Layer 2 of a small transformer language model trained on English Wikipedia (9 layers, counted from 0, width 64). Numbers have three digits each and are written without spaces.
In attention head 0, each number of a token's query is one row of weights dot the token's vector x plus its bias. The head spreads its attention over the tokens so far by the softmax of query dot key.

Query weights of the head. A number n stands for (n - 500) times 0.0019.
q0 (bias -0.212): 658507518413513493345675534431611476416572533490579326433708511346645461403627609536552482450429560445594390392728409595513382374556449236427587473314426457582739637487459522534450585341585743
q1 (bias 0.327): 371463342521367351615470406493334569624595538542405508583443535730379467575389320551364613611758516537446685546422500513571551650434656583555433627682461303350376482401517381326582529606275389
q2 (bias 0.415): 409575282709658172470454265884312771517428701788394731564474832635341968355341246315311733875744238694719613322359685426815667684468314845280280711536424214336209499257568342341573656516304549
q3 (bias 0.049): 532475531369416546521357505555457497559500460439488463492526452586518500564525520591497488560549614466536477578444435481522440560426379519480557489594475613554523557529449469581581393400582437
q4 (bias -0.065): 493457610428617571404614604613542438442434543485492366533579503344558442362582532466448516553417489414655459301620471500515328485584548399385559454424461504564627516520469535531555492544523538
q5 (bias -0.318): 545449709353368731482656694257663206327473249338677306428577276333680172654640735632612261231292777414535258555686301577311272214489435298649747386314668639761773488724441715566409398417680659
q6 (bias 0.448): 365536187421180390675281407536178491955646688552436524692274542631388347726390283555293819590882562510368830474281413753626495803366866536587345740930384185263518535295505341223652509618185263
q7 (bias -0.026): 417358488475540513348534503487397537478380507575448432509610586508536464515509517519428484488404407479494547420520552519414516489500488521585458592473526484489516548465578634452503529681503639
q8 (bias 0.024): 482447628478599488528482452524476479508411532592441459545413477551415559576505438520313451512622552496508488532446471470558470418490456516420465455452572532533544539515605499464492454369474476
q9 (bias 0.076): 465409577546543527461534409458473482466464519542462401638536471545452474566519481543271471529581557535630523443518469499597395457510509478454376451528482500556637596495455556441466544511493467
q10 (bias -0.004): 490469484490517561492466572514426383569289647488502518551567609502476387497424417520386489510443465539468445468428524495458460545437343557543472551475525632472584540498575528446441409535493428
q11 (bias 0.034): 507651495479564514549547505502544335569436579485584532560519535440377507400523439397399513468560525559489514389446524457570545482536449530487464427573512586542557541437492485466441493355476430
q12 (bias -0.111): 498390543534366446444557451434522691445511493537448604494569486520523523441501489576622472435406485444388581528524539469293588530451590415547545538453522558518468503566618500552559439635523623
q13 (bias -0.031): 513468480538609481522517508568531410490486459492651531458542507497460473429511542533454543498571547549514450442474399514572448505579466554547491517582530415550422459527464512448452517453630520
q14 (bias 0.030): 517589533472451553632434507459449432542493411387438402485438383495484496563493555482677532548447533463537505525455551513463523432544443548511452463528489589472529448431460478525546474516495425
q15 (bias 0.071): 389475597559500509565453461461557515446574473519445525589422502486479499526468441411409506497568515574542457520484510497538476441393571455467464477576499476582533522592485511523499492518484408
q16 (bias 0.061): 439500512415495528468463521452491473541527545558434405493451473522622493595427502537474457501507534419508485465473389483444463516453518481501544441597444510541426442521529522496552543609490501
q17 (bias 0.045): 503624534478480588645466435394573373563491462446457553642523448451487431447508381502445525517596529555474519492440448568456421486464572400503483482523461665489583659560424439507446503460549390
q18 (bias 0.019): 526466493549529497518525575517515528515476560509530478521453556541428452542464453476355488532521492560598476508521488566523520435470476478523430485450524475473576570525535534460473436480508483
q19 (bias -0.060): 477373573549496448532519501450473664489526570499491622531521475539456509469552431420470481421414520584472506495466533494480484513458590455504523567439576514527511521611480600544527430496523499
q20 (bias 0.062): 538640456459491525418458507473511491508497529531467421491524484454549497475488521434588582544497446504553505539543552468464684497505430494464460448537455500490538484408510462502498613485479500
q21 (bias -0.034): 443384627575533460563453555550433577426569481405480562500575399592424540526507468553553427377463499545398458549523487498426504485472598468574485584336502543517526319537503532513446392649460475
q22 (bias 0.039): 446444582511437516507452475451503618439529490502479511571449442466506463547467480545375485509600524535558506605523427598551471493414510408628515471479475456536574434549499586497507398582422494
q23 (bias -0.024): 561535642491490455471501526508485654521507608548439552556577477496535611487507460461504486610514453549523480563475537449455543474460524491488460504289478548427499436489603501569490485600516500
q24 (bias 0.042): 434460565501567590547491512575476353485543494477557399448450511576449416569489504552436412524546545543529486540471531526580326511514532551486527445531463486532517436483462550477572445505501447
q25 (bias 0.016): 407404561535572460419510538549510479442537570597456462464478479541479540650457510541461447480466457526565500473533533399437478488514556499548451458465536426588500378434555635458565455584379548
q26 (bias 0.040): 416469589437509522438476558572464359522446521509477502574546470494497462568517462460443469477489498448464531474474561436420426509518510559518522547498566571548572523463573556475465491459424412
q27 (bias 0.002): 574504591486498545449461437634430582501438469469552463435592554548399521403615461567487537565582431551565494568486497570630511474438332569499530528437446604483516537503383440594549454463583530
q28 (bias 0.030): 665665460396453524510527402604503415548423491534642578463576635468444496369529526438467487585494497569565431516403532455637444632482452628451554468454442524485394477515405579561488576404602507
q29 (bias -0.023): 334389556543619469362469486500503520371544491584423519535576497501536625484497494494479497545445407543433470479557581376496524504570480562439539564525510445552428403451577447530519553550467531
q30 (bias 0.055): 532611375526523550483487504406462458488458558486476409420424547452551453507438524513570540553441471484498470525539586537583533551525417588458482470573471515462488483462437456508499574480514412
q31 (bias -0.041): 530510501476569537496492427592489534450504516487490562563525489495527519540478489554426469489479523484454516547479553478517453531467445536456545594442526491442539501499479475489478510391410437

Each question shows a short text with each token's key, already scaled and adjusted for position as the last token sees it. A number n stands for (n - 500) times 0.0028.

Then comes the last token's vector x. A number n stands for (n - 500) times 0.011.

0 " |": 441447739529410387484489500506484480479506543514523518510472502494516472533504492498452477504474
1 " Ant": 550461736498426346490470499479496505522515511519493519505520488527507480493488478488481472494481
2 "ena": 612458734491479354478494488500486495497517493508510520497514480513509473510492493479468492497486
3 " ": 541483749527565381498492481496494488513488527491520548497509484532508491516482509484438458485480
4 "3": 455512757517535389496505488518508483504489512512528539504500489547532487524510510473429477487487
5 " |": 395501741528540385496492490507485477485507538513531527505475500500520473533501492490450476501470
6 " ": 453525744530434372493483483494487486511492533496517543491513479535507481521479501486450460491483
7 "2": 542544757521455390494495495508497486495493512516531535502508490545523489526509505471439478483489
x: 522470582354510407461497462590356488537551494538516486564456397544429405466537335538510568633626452367448638410557493462462506594569567519513484611562273483552626483427660513517541469651527402
Which token does the last token look at most? 4 "3"

0 " anniversary": 398425809523375346492508520518539491509467525522535560507490502478511511498495521477456469507494
1 " compil": 539445816531384317512529511517508453517479531484543534469464492496508497507496508500453496504513
2 "ation": 656451813516466337476487522529510506502496500536523557510495501493533488495496505482445474487484
3 " album": 615470798491600302499512511531543500502475495524517550524490495453502500486478502475490462516495
4 " in": 484489815505633315495490528476487493462501534484535500485457507492489502531522546454489478499505
5 " ": 355498802530553314482486488492493481536479542497523549486506486516496489503485512475438461494483
6 "2": 439532832521427324485499505511506484503486508518536538506503498535516505509518512460424480479492
7 "0": 539557823537438318490485521500508508516449554507524516508496499541519535515532528474454460478485
x: 484463494359413528555452419456579511475427478546493388487460490615591343491608408501464589688495458533568808442611467468536437499565589611463378604504353512503555387433590445460506600553542473
Which token does the last token look at most, and with what share of its attention? 4 " in", with about 20%

0 "s": 419420706474396378478497504518475505490499499520518530498493513500519530488511502477479513486498
1 " of": 529449728500388404503516505524503481491494519503522519508460516509520501524519523492441487493479
2 " this": 612463718509459354486499518511497492499487499507518512507488520480518518486506508498485491496500
3 " country": 582477709496560331488516514523518497503482499501518527506501506478496520486487504489487494506502
4 " were": 503484719526618386504489505514489475485486529502535559493473495493519521498485513482455481484507
5 " the": 396505720514556402511499519523474467505491534492524525512460515496534500500492493496428463488488
6 " Ca": 425527728503444356508491489485476472521505498499511513493511480519516498508507494483467496487485
7 "bro": 507531718493385354492489484488479498512511489505510518482510480526509487507498504485485503481492
x: 525477646586487370498400467395529466439505490507482633439444495776241482492520572577502714638489527391427524490580410483537400616487514616506565516618484354480372481459565404346565433486477549
Which token does the last token look at most? 6 " Ca"

0 "4": 468431660508431338461492530523490506500504507526481476508523489523504505504530491518493525498498
1 "-": 527463710492444401498515500527512502513497504504513535505471509496512478501505527468431488488488
2 "1": 564488710518521409479494507512503487517494520514519530502507480534516474518513518460436474483487
3 "4": 513498712522565409481490505513501490526493519525515521502508480532526474517516517475443473485479
4 " |": 476490701524603404493491489502488484495508537513524518505478499497520468527506497490459475500470
5 " Manuel": 425513709505524370503486496495499499504519500512508516501512476516499481517498496485485488489482
6 "a": 435516705503437390484481502494476493503503510521519519490507496518528482509511506474452493494478
7 " Vel": 521547706504436368505494488484480486515510497500505506488508479523505491507504503489484501478494
x: 441485517693472279506440482507503479577527555506534518506343465622208382443490457551609634511583481473549498423497519413465574518451470490515627474697480331427490517559583502318555514625551495
Which token does the last token look at most? 5 " Manuel"

0 "1": 484435719510415340467492538524492501504491517534489497503519479523499497519525503503477514499496
1 ".": 528460736487441362489519489509514494514498504501527489502477505490501448514526521443457488511482
2 " \"": 590469738509484353494506508505497481521503501496531509496473494497522492512500504492457496498486
3 "S": 560482735493584365489507481494478484523492509501510531482497506516509499492510526469449505475490
4 "we": 462495738497596366480508479503483492519516482502512516477501484519512472513508522477466518475490
5 "ar": 384497733497540367482495485496486489500506493508520525485494480520521479516495517478463498483495
6 " It": 425523737511445348499496512517515496521497500500500522514497490499504485500498510490472465480503
7 " Again": 506538733522396353495486518500508503502505495515530524500507480503501487524503505483490484486489
x: 510559451548437412487537521527547501435434381566542553559533476716363405551464408368521482537630494392469569562627515595538335657538444485443518710656404448393416473423518562570434520606356444
Which token does the last token look at most? 6 " It"

0 " ": 472457715525443409492491483498497490511490522493519545499508485528507491513483506485445463486481
1 "2": 540475721520469404480492499510504493492493506514530534504505492538516492521508505470446480482491
2 "0": 531488713531533391477481509504503511502472537508519518503504490546518506526515514479470465481486
3 "0": 513496705521577396476481509513497499522483533519508520503515475544511476524509504479458465485485
4 "7": 451505699519566393466482515517500498525497530522513529495512485543507463517504500473450471487486
5 "-": 437506708490515380498507506531511508504499506509509537503471508496503475506501519468442492493494
6 "0": 474524708516433396486494499508506499523485532505510511509508479546515479521515515473452464483482
7 "9": 533534708513433397484487505505495503518493527521515523497502490540519477513514516473446481481480
x: 518458489377479507446481493455409535483470565504496514518539476557453432477531452502548731628485508482469827431498471402531525592641575570617433539540342542252694502352514422399546458531531472
Which token does the last token look at most? 5 "-"

0 "0": 468421688495401317454486528511500524500490531508472470514518486546487495517531495504500498500504
1 "7": 558438687497410311452487540516495522508511524519475479502521493544483484508526492505490514496501
2 "-": 578464742485489367496514505533514509509500506506508538508466511496506473503506529464427489488490
3 "0": 522490741517583376479495499505506499529483538503510509511509477551519477521521521470443457478478
4 "9": 449500737512580370474485508504494507525493535524512521499503489543522472511521522470438477476476
5 "-": 424505741484523358503514506534515511508501504506507536508466512495503474503507528466430492489491
6 "2": 451525747515424381481491502510497492514497516519524532504507488537517476514516512460437470474488
7 "0": 545540742521429374487487503497499509528477540505509510504507484547519491517525528471456463473481
x: 565425471359515624535413467400578514458411534535506456534419467587485401504540409526505720610529462505551836480579465480545491547612553566495409651462312490358597408440531443365471584568497486
Which token does the last token look at most? 5 "-"

0 " La": 443442696500434401499497488494484478513509498504519517491498486512511497515508497486468501487485
1 " ": 531468702523445416497493484498496489514490522494520544497506486525507493512485507484445465486481
2 "2": 552485708518509433496498495509502486505490510510534545502499493531519499515505509467434477480486
3 " |": 564482696524563409493493489505488481487506530511527523503480500501517478528500493492460480500476
4 " ": 470498699526557399494486484495490490510492526497517539492510483528506487517483502488458467490483
5 "2": 452516709519485410491494496506497489497494511513527531500505492536519492521507505475450481484489
6 "0": 510530704528456410495487503499497504504474538506520517501502492544521505528514516483466468483484
7 "0": 552535699521455419494487503509494494519484534514511521501512478544515479526508506481454466486482
x: 501437591406537521587385581448508515541390576487474459534421469501409448433516495549444686579593471430533866450543475455515454600589600508525498715507269415328489518421518499421446565576525450
Which two tokens does the last token look at most, in order? 5 "2", 4 " "

0 "0": 473435654496419349462488523509500520500492525506477475511515489538489496514525496503500498500504
1 "1": 553455671501433357464488531517497505496499521519487500505514486529488490513521499487479504500505
2 "9": 578463662496504344472486532507485520505493527529481481499510493528499504506530506506490521497493
3 ".": 537488690494543359488508500506511501504499508503512481504485506485485463509523514459483494511492
4 "\n": 473492686514597375484506505493516508508483529499511513491486513492495485499503528490469500509494
5 "\n": 406505687514530374486507503493517507507484527498511514491486514491496486498501528490470500508494
6 "==": 421516695509444393500506523503496500496501511492524509503471497474521485504511512482460484487489
7 "Background": 505536695503422376495503499509519511494490515527508529512492515497518507495485502504483486501482
x: 497523459490465390534476478583464458523471613553457622650523627803644404487460539446455626483580590451356623427543415535600496497557583563375422360537519436461394499434418383378513424480513495
Which two tokens does the last token look at most, in order? 6 "==", 7 "Background"

0 "\n": 437435711516413368473508500491519506501485524494512516489484517489495490496494529492474502508497
1 "|": 511454723512425367497509512537507490490497504489510531502473505506486507506498524489451507483504
2 " Est": 573468718487475344496507492505496481514512494484488517491506490508497508473482493479479495488515
3 "á": 565482720500576360482487496490494495513512490496506517492516476519495479505489499477476491486493
4 " ": 475489723519584373489490492501502492515491522488506542497505486525487491503472509478453465489492
5 "pa": 394505717503534368487483503501480489503517481517509514489508476511510468522507506481476503488494
6 "s": 430509725493428392483486498515480501498498507524526552493498506508526503491497509457459484481492
7 "and": 515532728509413378491478492491494500507513500506501535492517473522500473499482510476470476481495
x: 466497529584438527565493434530329493514485457561492564458495487708248540531446573536417606409518420493425610515480509341522471738499671387559581418587448350384548551536439522595458450622415568
Which token does the last token look at most? 5 "pa"

0 " Cu": 461443696485437379493496499490486493519511501504509513492507492515494503498505495474477504489488
1 "a": 533450688489401396481493505502479494502501499515516517493503499510520497503515507477456506495483
2 "tro": 592461690474484382498515490501487505518511486504509527490501506497509497490498508485467516488487
3 " |": 558485697524567398493492497505487484483506537512518513508477502495513475529504493499462481505477
4 " ": 470498704523556402497492483496493488513491526495517538494508485528507487516485507487450466490483
5 "2": 454516713518485410494497495506499488496493509512528531502505493537520493521508506475446481485489
6 "0": 511529708528456411497488503499498503506473539505520518501502492544522506526515518482462466482483
7 "0": 553535702521454419495487504509494494521483536514511521502512478543515480525509508481450465485482
x: 500435591406539540584391578435515508543388578487471456535420461522407455433516500547444672584594467434542864450546479461522449601595596516519506704502275416326489518420508509401435567580518438
Which token does the last token look at most, and with what share of its attention? 5 "2", with about 30%